Layer 6 of a small transformer language model trained on English Wikipedia (12 layers, counted from 0, width 64).
A neuron's activation on a vector x is ReLU(weights . x + bias), where the dot is the dot product.

Input weights of the MLP neurons that the questions are about. A number n stands for n times 0.0084.
n6 (bias -0.031): -23 -30 41 30 -16 50 14 -11 -19 0 17 21 -7 11 -25 46 -1 -24 -5 6 38 -13 -20 8 14 -21 60 -18 -59 -6 -2 -7 21 -45 46 -14 15 -24 25 -6 -47 -13 23 25 14 29 -16 -15 -31 9 -11 -64 -7 21 22 53 3 -13 -2 28 -5 -27 -48 -63
n7 (bias -0.010): 13 16 15 12 -11 -9 37 27 36 36 48 -25 1 -42 15 27 15 27 26 -31 38 -15 -64 -29 26 16 1 20 69 -7 4 -5 -10 -34 7 30 8 34 -35 -12 -11 5 -2 12 18 -16 11 -37 20 -6 1 4 -12 2 4 28 -38 14 4 -1 -4 -15 20 -24
n29 (bias -0.025): 4 -35 34 -8 -34 -29 20 17 -18 18 -36 16 40 -54 -35 41 8 -6 -29 47 7 -30 37 -14 -13 32 54 16 4 -17 15 -53 -8 83 -66 12 -8 20 -3 -45 -40 22 22 7 62 -8 -31 -9 17 -3 -17 -64 -26 33 -16 11 18 5 12 -29 -4 -56 -60 -29
n42 (bias -0.031): -62 -2 -60 7 -12 -45 -32 50 -5 9 18 -62 -13 32 -43 43 -2 -41 41 -22 -5 -24 5 -26 -8 17 7 1 10 0 -11 16 -20 -13 44 -36 20 54 -19 -12 16 -14 -14 6 -7 14 -54 -23 -27 27 11 -5 -27 -8 -10 -36 38 -35 -32 27 56 47 -8 17
n44 (bias -0.015): -25 27 -20 -67 28 6 -51 11 -36 22 -21 40 -33 16 41 26 -7 -13 68 31 3 33 -1 -27 1 -44 57 -22 -8 5 6 33 23 27 -29 17 -28 -18 11 -41 12 8 33 14 5 -27 7 -31 -52 -6 30 39 36 -10 26 -9 -23 -16 -59 -11 27 -1 18 0
n47 (bias -0.030): 4 -13 -8 -53 2 -4 -50 2 17 -74 -11 -43 -43 34 9 28 4 11 60 54 10 35 44 -40 13 18 -44 51 26 9 -38 5 -46 11 39 -14 46 -43 -39 -21 10 5 6 8 -25 6 -47 -36 -53 15 -27 27 -9 5 14 -29 17 24 -1 31 -13 41 13 -32
n50 (bias 0.012): 49 4 -25 0 -21 -17 24 8 45 9 5 -21 12 49 -30 30 -13 25 -4 -21 18 28 0 -53 -18 -5 17 49 63 -26 -18 9 -29 -5 -1 -39 3 -11 -20 -30 -5 -8 5 -29 -20 66 -13 13 -45 -42 37 6 31 -1 -4 -1 4 -40 -21 -47 19 -10 17 17
n70 (bias -0.006): 15 18 25 -7 -30 -21 30 -33 29 -12 12 -2 14 47 31 -10 29 -11 33 -18 -4 17 15 -21 29 -43 -26 4 3 11 -23 23 -10 12 -15 -22 -8 -38 -13 30 -21 19 -59 23 -3 -19 -6 59 -7 -41 -21 28 43 -9 -42 17 -12 16 27 -19 40 -52 12 -30
n79 (bias -0.031): 73 -40 7 12 -14 -10 -7 7 19 46 -18 9 -18 15 38 -5 24 -3 21 -23 2 6 -9 -7 53 -30 11 -15 -10 -8 29 20 -15 35 35 8 -1 47 39 -4 4 -8 -6 19 -9 -10 -30 25 22 -18 -36 32 -3 -22 -34 -50 -22 20 49 49 -24 12 -28 -31
n82 (bias -0.011): 52 1 11 35 -1 -2 10 27 -8 23 29 -60 -17 -86 -10 12 1 -44 -9 -6 -14 -63 30 5 25 -5 24 -5 -4 -14 1 -27 -17 6 -1 -50 9 3 21 -44 -6 7 -11 -45 -3 -4 -26 -13 14 -18 -12 11 -1 19 -8 13 -16 -36 45 -45 7 -33 -37 24
n90 (bias -0.034): -17 -34 -5 2 -31 -12 48 -44 -2 46 -20 4 27 43 -11 -34 -3 -53 18 -31 62 53 -24 -22 6 37 -23 -14 12 -52 -31 -17 16 63 -5 33 19 -11 -28 38 -28 -52 -20 -10 10 38 -9 -8 -10 -10 -23 22 28 6 -35 -3 0 52 1 -9 -21 32 -61 -29
n92 (bias -0.025): 6 29 -15 6 9 7 -25 -40 11 -6 -33 5 -9 -12 -6 -17 18 -64 83 -14 37 34 6 -28 24 41 -45 -24 36 -2 2 -6 -13 -3 30 39 -22 10 -15 -22 37 21 -30 17 -22 16 -5 37 -44 47 3 20 -51 -10 -4 -8 26 18 13 -23 16 -16 -23 21
n96 (bias 0.003): -20 27 -52 -5 -12 13 -47 -11 5 38 -27 5 -20 38 1 -45 -60 16 2 -12 1 -6 20 -20 6 -16 -55 1 7 1 12 -14 19 0 -8 9 5 -43 4 -17 -24 6 29 -1 11 9 50 36 -9 -5 9 42 -11 30 -6 -26 4 27 -20 6 -28 1 -5 1
n101 (bias -0.035): -31 38 -61 -12 -44 25 -15 -17 6 6 21 25 0 5 -2 3 -3 5 -23 -20 61 -40 30 2 18 5 -30 -3 33 -8 -14 -24 48 6 -3 14 -27 -40 -1 23 5 18 28 -4 28 5 30 21 -20 -15 -1 14 -5 -16 22 4 23 -33 13 24 8 -8 -45 12
n102 (bias -0.032): 12 -15 4 -31 -14 28 -10 -39 -47 -11 16 -26 32 38 -14 1 -1 -25 -26 31 28 4 -6 9 0 -43 12 -20 18 -7 37 26 31 -18 -39 -21 -7 -24 9 -25 -48 16 21 0 -37 12 -21 37 23 -7 37 -35 -7 26 20 33 -3 13 -20 -11 24 -29 -76 2
n104 (bias -0.028): -11 -23 -9 33 33 -23 -58 -32 10 35 -32 24 24 -36 36 20 -10 -62 -39 -29 -12 -6 30 -5 4 -28 50 -16 40 -3 -3 -1 22 -18 7 -8 16 36 -18 -29 7 6 -79 -20 -42 41 53 6 -27 -8 33 4 63 -43 -25 -4 -4 -15 -5 30 25 -2 -38 -20
n113 (bias -0.019): 17 34 -8 -38 -42 -20 -42 -18 -35 13 -28 -38 20 -30 25 24 2 8 -23 -8 23 -3 6 -12 10 -3 8 -13 -22 31 3 -20 29 6 7 19 -14 -32 -21 -48 55 20 -11 -26 48 -13 69 -27 -32 12 -46 7 -26 16 8 5 14 18 63 -16 -24 38 -20 55
n118 (bias -0.014): -37 -39 3 -9 60 43 11 21 -45 76 -31 -9 -8 19 -32 9 -47 -39 36 -18 -20 -10 -1 -9 38 14 16 23 -32 10 -54 17 9 -14 64 18 -5 18 -85 15 17 -6 -33 -19 38 -19 -13 12 -24 3 40 -92 -25 15 28 -22 13 61 -23 41 21 12 -3 1
n135 (bias -0.016): -9 -84 22 -55 -25 -19 -14 66 14 1 51 -1 -27 34 33 14 -36 -19 10 12 7 -16 -59 -17 40 10 1 -16 -15 2 26 -33 -16 80 26 -25 -22 -9 -45 23 -2 0 -21 36 1 -38 25 -13 10 -31 16 -31 33 -4 9 -23 44 -11 28 -25 11 -1 17 18
n136 (bias -0.015): 7 30 -15 -36 16 14 -23 -14 14 -20 18 4 6 -45 -68 63 -43 -18 11 20 3 7 33 44 18 41 -17 -29 14 -18 -2 -16 -3 -17 11 41 -34 21 4 -57 9 -10 13 -36 9 10 5 2 -25 -9 -21 18 10 -7 -15 -41 -6 -20 -36 19 -31 -46 29 1
n145 (bias -0.029): -17 -27 -17 -6 -7 -25 -1 -30 -41 -12 50 1 15 -4 -9 79 15 -35 16 46 -23 31 -23 53 0 -10 46 -11 -11 -33 34 32 26 36 -25 23 -29 -13 35 28 -24 -10 10 52 -9 -9 -36 -4 13 -40 -9 9 49 -1 -9 -20 57 -11 12 11 45 -35 17 -37
n158 (bias -0.031): 24 36 18 -40 -11 -18 -12 -6 -9 18 12 19 0 12 25 -7 8 -8 4 -2 40 60 25 34 3 28 19 7 -27 -25 -17 2 -19 53 7 26 14 -2 4 -36 -4 -22 -14 13 -30 -13 12 -17 -12 30 -30 -31 42 -5 1 -10 23 -31 29 -1 10 -35 16 7
n190 (bias -0.011): -15 -28 -5 -35 -34 2 -1 -40 -8 -52 -37 -11 42 5 -21 -20 44 -34 -18 30 -19 40 40 55 20 -19 19 -1 15 18 -18 6 6 27 -2 18 7 21 12 20 -38 17 -2 7 -15 1 40 -7 3 7 -41 42 -28 3 15 10 -6 45 14 20 28 -6 -41 -7
n198 (bias -0.035): 33 -18 -1 -7 39 29 57 -37 -21 29 -32 -43 -50 -14 21 21 -8 -19 -32 -25 -25 -6 -9 9 18 -41 -3 -55 -18 -55 67 1 21 18 -42 62 -23 -33 20 19 61 -66 1 -30 -80 34 18 46 5 71 -35 44 3 -7 -7 21 12 1 -16 26 45 -36 -10 -23
n201 (bias -0.024): -45 -3 41 -23 19 28 3 -13 3 -7 2 14 8 -5 -30 7 -12 -22 1 -27 -16 -7 5 -1 -2 -28 -17 32 -12 7 -9 -30 23 33 7 15 17 -26 -17 -44 -34 50 44 -27 -8 47 -20 2 -32 27 -16 41 -11 39 27 -7 52 37 -44 -29 -2 3 24 -9
n205 (bias -0.021): -10 8 -44 -35 30 31 -36 48 -1 -16 35 19 -17 -7 -49 51 38 -3 5 29 8 -38 17 25 -14 -3 4 63 -29 -17 -52 -25 -5 6 18 -14 -17 -64 -2 12 24 -9 21 3 -7 -5 23 -39 -21 6 0 60 8 -25 9 2 27 -34 19 -12 -9 -13 6 -10
n220 (bias -0.034): 18 0 -25 18 8 0 38 86 19 1 30 -40 -18 -16 29 28 25 -10 2 -10 -13 -5 3 -43 35 -35 1 -37 -28 -19 1 -49 -63 17 55 -25 22 17 -18 -4 2 9 -15 -26 2 -21 -49 14 -39 9 -9 -36 -4 25 17 5 31 9 -54 21 13 74 -43 -42
n225 (bias 0.002): -23 31 50 0 4 -14 17 33 11 -11 -25 3 -24 -18 -7 29 -1 9 20 -10 15 -3 5 16 -4 50 -26 45 -51 -44 -22 4 2 -3 43 -35 -13 20 -52 -23 11 -11 -20 20 30 -5 -14 -38 -2 4 8 20 33 8 18 -15 18 -45 15 7 16 39 4 8
n233 (bias -0.014): 17 33 -28 -16 23 13 -32 35 45 32 -34 33 -17 10 -92 59 13 -28 22 40 9 0 48 6 31 38 -56 -18 38 -2 -10 -5 -6 23 12 35 9 41 50 -9 16 -27 2 7 -18 9 -3 25 49 1 -9 35 -48 -54 3 -31 -29 49 -3 -23 30 -18 12 -42
n244 (bias -0.013): 40 0 -7 25 -37 -16 16 -16 20 17 22 31 -25 -19 12 48 37 -35 -34 -4 -1 10 -6 14 -6 14 -22 -50 -2 -13 27 6 22 67 -23 -28 -32 -22 36 18 -5 8 -3 0 -10 -10 -14 80 -22 29 22 37 -26 9 -3 21 -38 1 1 5 -1 -17 -30 -30
n250 (bias -0.044): -5 7 37 15 27 2 2 -33 -25 -5 0 16 24 -28 42 25 7 -13 -5 -10 94 74 9 18 27 50 -29 -36 24 32 61 21 -42 44 22 27 -6 80 -12 -20 5 -5 -54 37 -18 -24 -38 30 35 -24 3 9 -38 33 26 -34 -11 3 -12 -46 -32 -39 -12 -1
n253 (bias -0.025): -60 -6 3 -48 8 -14 21 27 -3 -8 -19 -45 -27 16 -26 -35 -17 7 32 12 25 -13 4 -33 39 11 -35 -7 69 -22 -12 8 48 -18 22 16 10 -2 20 -11 -8 -12 -45 -8 50 -33 50 -27 6 18 28 -26 -7 -6 -54 30 8 -30 -33 35 -62 -47 16 10

Each question shows a token from some text and the vector x that enters the MLP there. A number n stands for n times 0.04.

"o": 5 27 -17 -10 16 -26 -26 -9 -24 -18 3 49 10 24 18 1 5 8 10 3 -17 -31 -14 -26 -44 42 -40 28 2 48 -42 -70 -6 -47 -3 -2 28 38 13 22 -28 7 21 1 -49 -6 -26 3 -10 -15 16 -10 33 31 14 -3 3 20 -10 56 -8 30 -10 14
Which neuron lights up most? n47

" V": 27 5 3 -21 8 -12 -4 25 3 -30 4 19 -13 7 7 -16 10 16 -32 -10 -20 -34 -22 -12 -29 49 -4 20 25 20 -60 -62 11 -27 -2 -5 15 23 55 -5 -4 11 52 -11 -53 -12 9 15 -16 -28 27 -17 3 56 -19 10 -17 -21 11 10 5 -9 19 61
Which neuron lights up most? n50

" T": 10 9 0 -20 5 -32 32 10 23 -5 9 36 -27 -6 -8 -23 4 23 -3 6 -21 -21 -21 8 -34 47 9 15 4 45 -46 -71 31 -28 4 -3 7 6 41 13 10 15 34 -31 -63 0 -16 20 -5 -38 17 -9 18 54 -14 16 -31 -22 -1 2 14 -21 -2 43
Which neuron lights up most? n50

" from": 34 22 -11 -17 -10 -11 28 -11 2 -29 -21 33 -1 -19 29 -11 -28 -9 -21 -2 -15 -44 -10 -29 -31 36 -6 24 -25 38 -41 -53 24 -10 -17 7 23 18 57 10 -13 -18 -7 -2 -55 -23 3 22 19 -7 2 29 27 50 13 -1 -21 -21 -10 62 15 -19 17 39
The two highest activations, in order: n198, n244

" 11": 18 28 7 -20 0 -12 1 7 11 -15 -25 37 -13 33 24 -51 -1 -1 1 -34 -18 -30 1 -1 -28 41 -7 16 -16 41 -67 -72 -1 -3 -2 5 12 9 35 18 15 25 6 -14 -54 -21 -4 18 16 -22 -9 -10 21 26 15 14 -20 -28 5 54 27 -19 17 28
The three highest activations, in order: n158, n70, n101

"po": 7 18 -20 -26 21 -17 -27 -5 -27 -29 1 35 -1 14 14 13 12 7 -8 -17 -21 -30 -40 -14 -7 13 -31 1 23 2 -31 -64 15 -48 -22 -7 14 19 55 12 -24 16 14 24 -49 -13 -12 -17 13 -20 24 -28 12 69 26 7 -1 33 16 47 26 0 -10 48
Which neuron lights up most? n102

"house": -14 7 -5 -21 18 -15 5 -36 -5 -3 -20 38 29 15 -2 -25 -19 4 20 -9 -13 -39 -37 -25 -39 39 10 13 -7 28 -35 -71 24 -30 14 1 21 4 68 10 2 13 -13 0 -32 14 -12 -24 12 7 -35 -2 11 17 -1 2 -27 2 20 57 24 5 6 67
Which neuron lights up most? n113

" Ab": 29 5 -7 -33 15 -21 17 3 -24 -1 -10 34 -17 -8 25 -3 25 -2 -16 -15 -14 -35 -39 -14 -5 39 -26 27 -11 39 -30 -47 14 -27 1 4 5 13 60 13 -15 -31 22 5 -42 15 -8 11 2 -29 6 -18 -10 76 -17 -5 -31 -11 4 41 21 -23 29 62
Which neuron lights up most? n82

"el": -36 26 -18 -11 26 6 29 -12 -15 -2 -43 47 3 -1 18 -17 26 43 6 -38 -8 -1 -66 -21 -29 31 -12 33 -4 26 -33 -77 11 -37 10 -5 15 7 39 9 8 21 17 19 -13 -36 -26 1 -9 -18 -24 7 18 45 -11 24 -21 21 -1 8 6 0 21 30
The two highest activations, in order: n7, n201

" Po": 38 18 3 -22 -3 -12 4 11 -23 -26 10 31 -22 -3 -11 -5 25 6 -15 -31 -29 -12 -30 -27 -24 38 -21 17 8 21 -24 -70 -11 -32 -5 -2 21 9 47 9 -3 8 30 3 -29 3 -29 -9 3 -4 14 -37 22 62 -9 8 -5 -20 28 31 19 -27 13 82
The three highest activations, in order: n82, n50, n158

"pa": 18 18 -10 -22 13 8 18 -11 -22 -47 -11 27 -4 15 19 -8 6 53 -15 0 -19 -31 -27 -13 -7 36 -40 -8 8 19 -17 -90 0 -54 -11 -6 6 27 41 -8 17 22 19 -11 -33 -23 -12 -7 -16 -18 -7 -21 33 60 2 12 15 14 -9 26 12 30 15 44
The most active neuron and its activation: n220, at about 1.7

" (": 8 -14 -34 -31 -28 5 -2 -31 12 18 -5 58 -19 -15 -2 -29 -5 1 13 -23 -9 -11 -37 -6 -13 44 -7 20 -1 41 -33 -58 18 -41 -10 30 10 12 41 -18 9 5 4 22 -68 -7 -10 27 29 -31 0 4 -5 58 2 12 -20 1 6 43 21 5 23 31
The most active neuron and its activation: n96, at about 2

" population": 5 22 -14 -8 -4 -8 11 -33 8 -14 -10 36 -1 5 -4 -31 -2 4 -11 19 -27 -30 -19 -15 -1 37 -12 -2 -22 27 -24 -73 2 -31 3 -3 25 -6 67 14 -2 36 -37 6 -29 -17 -29 -4 15 2 -28 -20 25 42 19 -7 -22 -3 30 60 0 4 7 75
Which neuron lights up most? n113

" c": 24 28 -4 -25 -10 -32 25 -12 15 -12 1 39 16 -4 5 -24 -7 -2 -23 -1 -39 -26 -22 -18 -20 23 17 6 28 49 -53 -67 20 -10 -27 12 18 12 62 4 -7 -6 31 13 -52 -3 -10 2 -12 -46 10 -24 -18 57 -5 26 2 23 8 34 15 -14 13 21
Which neuron lights up most? n29

" Ra": -14 6 -23 -19 -18 2 3 -31 -16 -7 -12 24 7 -2 -8 -5 51 17 -34 -27 -16 -9 -39 -15 -40 29 -45 32 4 33 -25 -58 18 -24 -21 21 7 10 57 10 20 33 32 -15 -43 -11 -25 27 5 -15 -9 0 -3 66 -22 30 -22 -1 2 25 29 11 12 52
The most active neuron and its activation: n101, at about 1.8

"\n": 14 -4 -5 -21 -5 15 -14 -3 30 6 -2 70 -6 -4 3 -17 20 3 3 -11 0 -23 -13 -29 -4 34 -15 21 -37 9 -55 -73 14 -31 -1 27 18 10 52 16 3 -13 27 15 -72 -3 -4 -1 14 -32 -10 4 14 20 9 11 4 -31 -7 23 3 -14 15 54
Which neuron lights up most? n205

" of": 19 -4 -15 -16 -3 -18 7 -24 -5 -25 11 41 -6 -11 15 -7 -7 9 -9 -8 -7 -36 -28 -29 -11 31 -7 -2 -20 41 -39 -65 29 0 -19 9 23 9 50 12 -22 2 -13 14 -75 -37 -16 27 28 -9 1 38 26 29 13 -7 -21 -6 14 53 24 -4 18 49
Which neuron lights up most? n244

"ec": 17 34 7 -42 8 -17 -18 14 -6 -4 -27 64 -12 22 10 24 11 7 -9 -44 -27 -18 -32 -21 -44 -1 10 3 4 15 -37 -69 7 -29 -15 -14 14 28 49 39 15 -22 14 19 -28 -28 -38 1 -5 -26 30 -11 29 46 24 2 10 15 -8 43 -10 21 18 14
The most active neuron and its activation: n44, at about 1.8

")": 10 -11 9 -45 14 34 -2 -30 -1 6 -3 38 -2 12 -14 -35 1 -1 -6 11 -9 -7 -45 -8 -18 54 -16 22 -24 18 -55 -59 28 -34 -1 35 10 4 49 36 -21 4 17 2 -59 -10 -1 14 -4 -25 -4 -9 34 39 15 -1 -24 -14 5 45 11 0 14 28
The most active neuron and its activation: n6, at about 1.1

" sp": 29 29 -19 -24 20 -15 6 4 14 -9 -6 51 5 -10 -8 -8 -28 0 -5 -15 -28 -25 -36 -32 -22 34 -2 14 24 27 -38 -68 -1 12 -27 9 27 22 68 -14 -7 -23 10 -7 -44 -8 -3 -17 8 -21 10 -16 0 57 -3 19 -23 11 18 41 17 -27 7 50
The most active neuron and its activation: n29, at about 1.8

"ar": -21 36 26 -29 -4 -36 -14 -3 14 12 -28 26 33 -4 16 2 -8 15 13 -21 24 -49 -43 -45 -31 17 7 26 1 40 -48 -53 34 -59 -2 -2 6 6 58 7 8 -11 2 -1 -43 8 -26 9 12 -7 7 -16 9 28 9 -2 -5 -2 -7 58 27 -4 7 38
Which neuron lights up most? n42

" June": 18 17 -22 -30 8 20 -13 -18 -13 -14 -7 25 15 -2 6 -63 -1 7 -17 6 -24 -8 0 -5 -54 37 -22 -2 -22 16 -57 -49 18 -22 -8 -1 12 45 58 52 -2 2 7 17 -28 1 -8 -3 4 -16 3 -5 2 66 -7 -13 -23 -27 -8 50 36 3 27 44
The most active neuron and its activation: n190, at about 1.2

" or": 29 -3 -4 -14 15 -4 6 -24 -15 -20 -11 51 -12 0 19 3 -12 -9 -18 -14 -3 -31 -28 -16 -8 59 -34 9 3 65 -47 -64 18 9 -5 26 24 20 32 9 4 -5 -6 -16 -47 -11 0 -6 7 -29 -27 -2 16 62 -1 -22 -14 6 2 52 7 -19 15 38
The three highest activations, in order: n136, n250, n158

"or": 4 29 14 -31 17 -13 1 -2 -12 0 11 45 9 7 3 3 -19 34 11 4 -19 -27 -28 -53 -20 39 -27 -3 -14 13 -21 -71 38 -69 9 -5 32 25 44 25 -17 -1 11 -26 -63 -3 -8 28 -3 -5 26 -27 9 17 -5 8 -10 -5 0 34 7 9 52 9
Which neuron lights up most? n253

" re": 9 25 -13 -20 -22 -18 2 -17 -20 25 2 48 -11 -16 -8 11 13 13 10 -1 -28 -15 -27 -44 -1 26 -46 -11 -28 32 -34 -71 8 -18 -3 22 9 6 31 -3 17 -8 -2 21 -58 -7 -1 23 29 -26 4 -4 -21 53 8 12 -22 1 41 44 30 1 14 55
Which neuron lights up most? n233

"2": 10 9 -9 -17 21 13 -1 -22 6 19 -11 26 -14 28 7 -46 -2 12 -13 -11 2 -40 -21 -9 -6 24 -2 17 -2 11 -53 -51 29 -25 -2 0 7 10 60 33 -5 9 -23 -26 -62 -29 -17 0 8 -26 6 -38 15 69 14 -1 -16 -10 25 57 22 -14 35 33
Which neuron lights up most? n118

"and": -6 -13 22 -21 31 -51 2 -5 -2 24 2 44 17 5 17 -19 -1 28 3 12 -10 -25 -49 -7 -8 3 -7 -16 -15 16 -48 -65 16 -46 18 14 15 9 57 11 -11 16 -7 0 -44 24 -9 4 -6 -27 -6 -11 -4 72 2 8 -28 17 -11 43 12 -19 15 46
Which neuron lights up most? n6

"son": -12 24 -9 -8 18 -20 -19 -30 -16 -10 9 38 17 -3 10 -26 0 -24 -3 -11 -65 -22 -57 -3 -14 25 7 6 -34 -19 -42 -57 44 -12 21 -2 23 29 67 8 -13 13 20 17 -25 -3 -13 8 24 -15 -7 -13 16 11 -14 -2 -22 0 22 37 44 10 23 61
The most active neuron and its activation: n145, at about 1.7

"====": 19 35 -16 -22 -9 9 7 -28 20 -34 9 72 -4 -8 11 -15 -12 -9 -13 -11 -6 -3 -29 -20 -28 27 -22 12 -32 30 -46 -72 6 -20 -25 -9 7 -5 55 8 -2 -21 6 12 -41 -11 4 -6 21 -38 8 -4 9 54 19 1 24 -8 25 44 5 23 25 33
The most active neuron and its activation: n101, at about 1.7

"up": -33 22 -19 -31 23 -32 19 4 2 -1 -13 32 -10 32 29 8 -9 20 18 -18 -36 -34 -33 -35 -6 3 4 -4 8 21 -11 -79 23 -26 1 -16 24 -2 61 -3 -24 -4 2 22 -50 -27 -16 -9 16 -14 10 -9 3 44 12 6 -16 14 -5 38 14 1 47 58
Which neuron lights up most? n44

"s": -23 -14 -27 -24 8 -45 4 4 -21 -4 -1 43 -13 -5 34 -1 -10 -24 10 -16 -51 -21 -36 -7 -13 14 8 -14 -22 12 -17 -77 10 -9 -11 -11 42 14 40 -4 25 -7 20 39 -51 3 -17 25 12 -31 18 5 15 19 27 4 6 28 20 60 5 23 -3 47
The two highest activations, in order: n135, n42

" be": 18 -6 -26 -9 -16 -22 -10 0 0 8 -21 47 10 13 1 13 -11 13 -2 6 -20 -16 -37 -46 -17 27 -35 9 6 3 -33 -67 5 3 14 15 24 3 40 20 -4 -2 1 12 -57 -16 -1 -20 42 -13 -16 -12 32 58 6 1 -31 5 32 57 -3 -21 -8 62
Which neuron lights up most? n135

"ning": -3 15 7 -6 -5 -20 23 -36 9 -28 5 21 4 6 -4 -26 -12 14 8 -31 -23 -22 -25 0 -16 27 -10 10 -27 19 -70 -69 46 -26 -21 -9 18 -10 47 19 14 14 9 -2 -51 -18 12 13 25 -8 -26 0 41 51 0 7 -13 7 -4 43 41 1 24 35
The three highest activations, in order: n70, n201, n101

"am": -20 33 -24 -24 17 -19 -21 -16 -13 -12 0 31 4 25 22 -10 18 6 28 2 -24 -34 -23 -31 -47 13 -27 17 7 53 -34 -64 39 -59 19 10 29 39 63 26 20 -15 -8 4 -36 7 -23 20 0 -25 6 0 2 32 -2 -6 -19 7 -22 52 10 10 -2 4
The most active neuron and its activation: n42, at about 2.5

" character": 22 40 -4 -22 0 -18 2 -12 17 -7 3 45 5 6 -33 -24 4 -1 13 -3 -25 -18 -53 -14 -18 15 0 18 9 35 -43 -69 30 -6 -14 -16 14 13 70 -16 11 4 -9 -6 -26 -36 -24 -6 0 -9 -13 -14 33 45 10 -11 -16 -6 29 15 2 33 -13 73
The three highest activations, in order: n113, n82, n158

" L": 23 13 -9 -12 -21 -32 6 -13 2 9 0 8 4 -18 17 -19 9 -7 -14 -25 -21 -39 -16 -10 -17 44 8 30 -16 29 -38 -53 22 -12 3 9 10 -2 46 23 13 20 23 -9 -64 21 -30 21 19 -30 16 -17 7 86 -16 -1 -12 -35 -18 42 8 -11 5 53
Which neuron lights up most? n82

"ical": 9 56 9 -17 8 -17 22 -31 12 -13 27 49 -11 -18 2 -6 -13 8 2 -31 -43 2 -38 -16 -39 15 -21 -2 -15 36 -40 -58 40 -30 -16 -16 18 4 44 26 -15 13 -14 7 -30 -59 -20 8 -10 -14 14 28 9 50 8 10 11 19 -3 30 12 -26 40 40
The three highest activations, in order: n70, n201, n244

"h": -21 -4 -14 -15 8 -18 -7 -35 -7 -8 -18 22 27 7 5 -16 11 17 1 2 -1 -32 -33 0 -21 19 -3 33 -16 48 -49 -43 29 -9 7 7 2 -2 88 37 -9 1 -3 22 -46 -6 -44 0 29 -40 -4 -17 14 66 23 8 -39 -16 -9 45 21 17 -3 6
The most active neuron and its activation: n6, at about 1.7

"55": -13 15 0 -27 5 -3 11 -5 5 11 -22 29 2 26 21 -54 0 9 -3 -11 18 -38 -20 -14 -3 28 9 19 0 21 -62 -50 21 -30 -10 -4 -8 15 63 38 -1 6 -26 -32 -48 -14 -26 -2 16 -27 2 -4 20 71 14 7 -36 -9 8 46 5 -12 30 37
Which neuron lights up most? n253

"se": -8 36 -5 -22 9 -32 -2 -31 -8 -19 13 38 10 -12 4 -4 -10 25 4 -12 -42 -26 -25 9 -26 19 -25 9 -30 31 -29 -67 18 0 -19 8 24 0 54 37 9 15 -2 11 -44 -36 -51 7 10 -39 8 10 13 54 23 2 -5 18 -7 51 7 -8 17 52
The most active neuron and its activation: n145, at about 1.2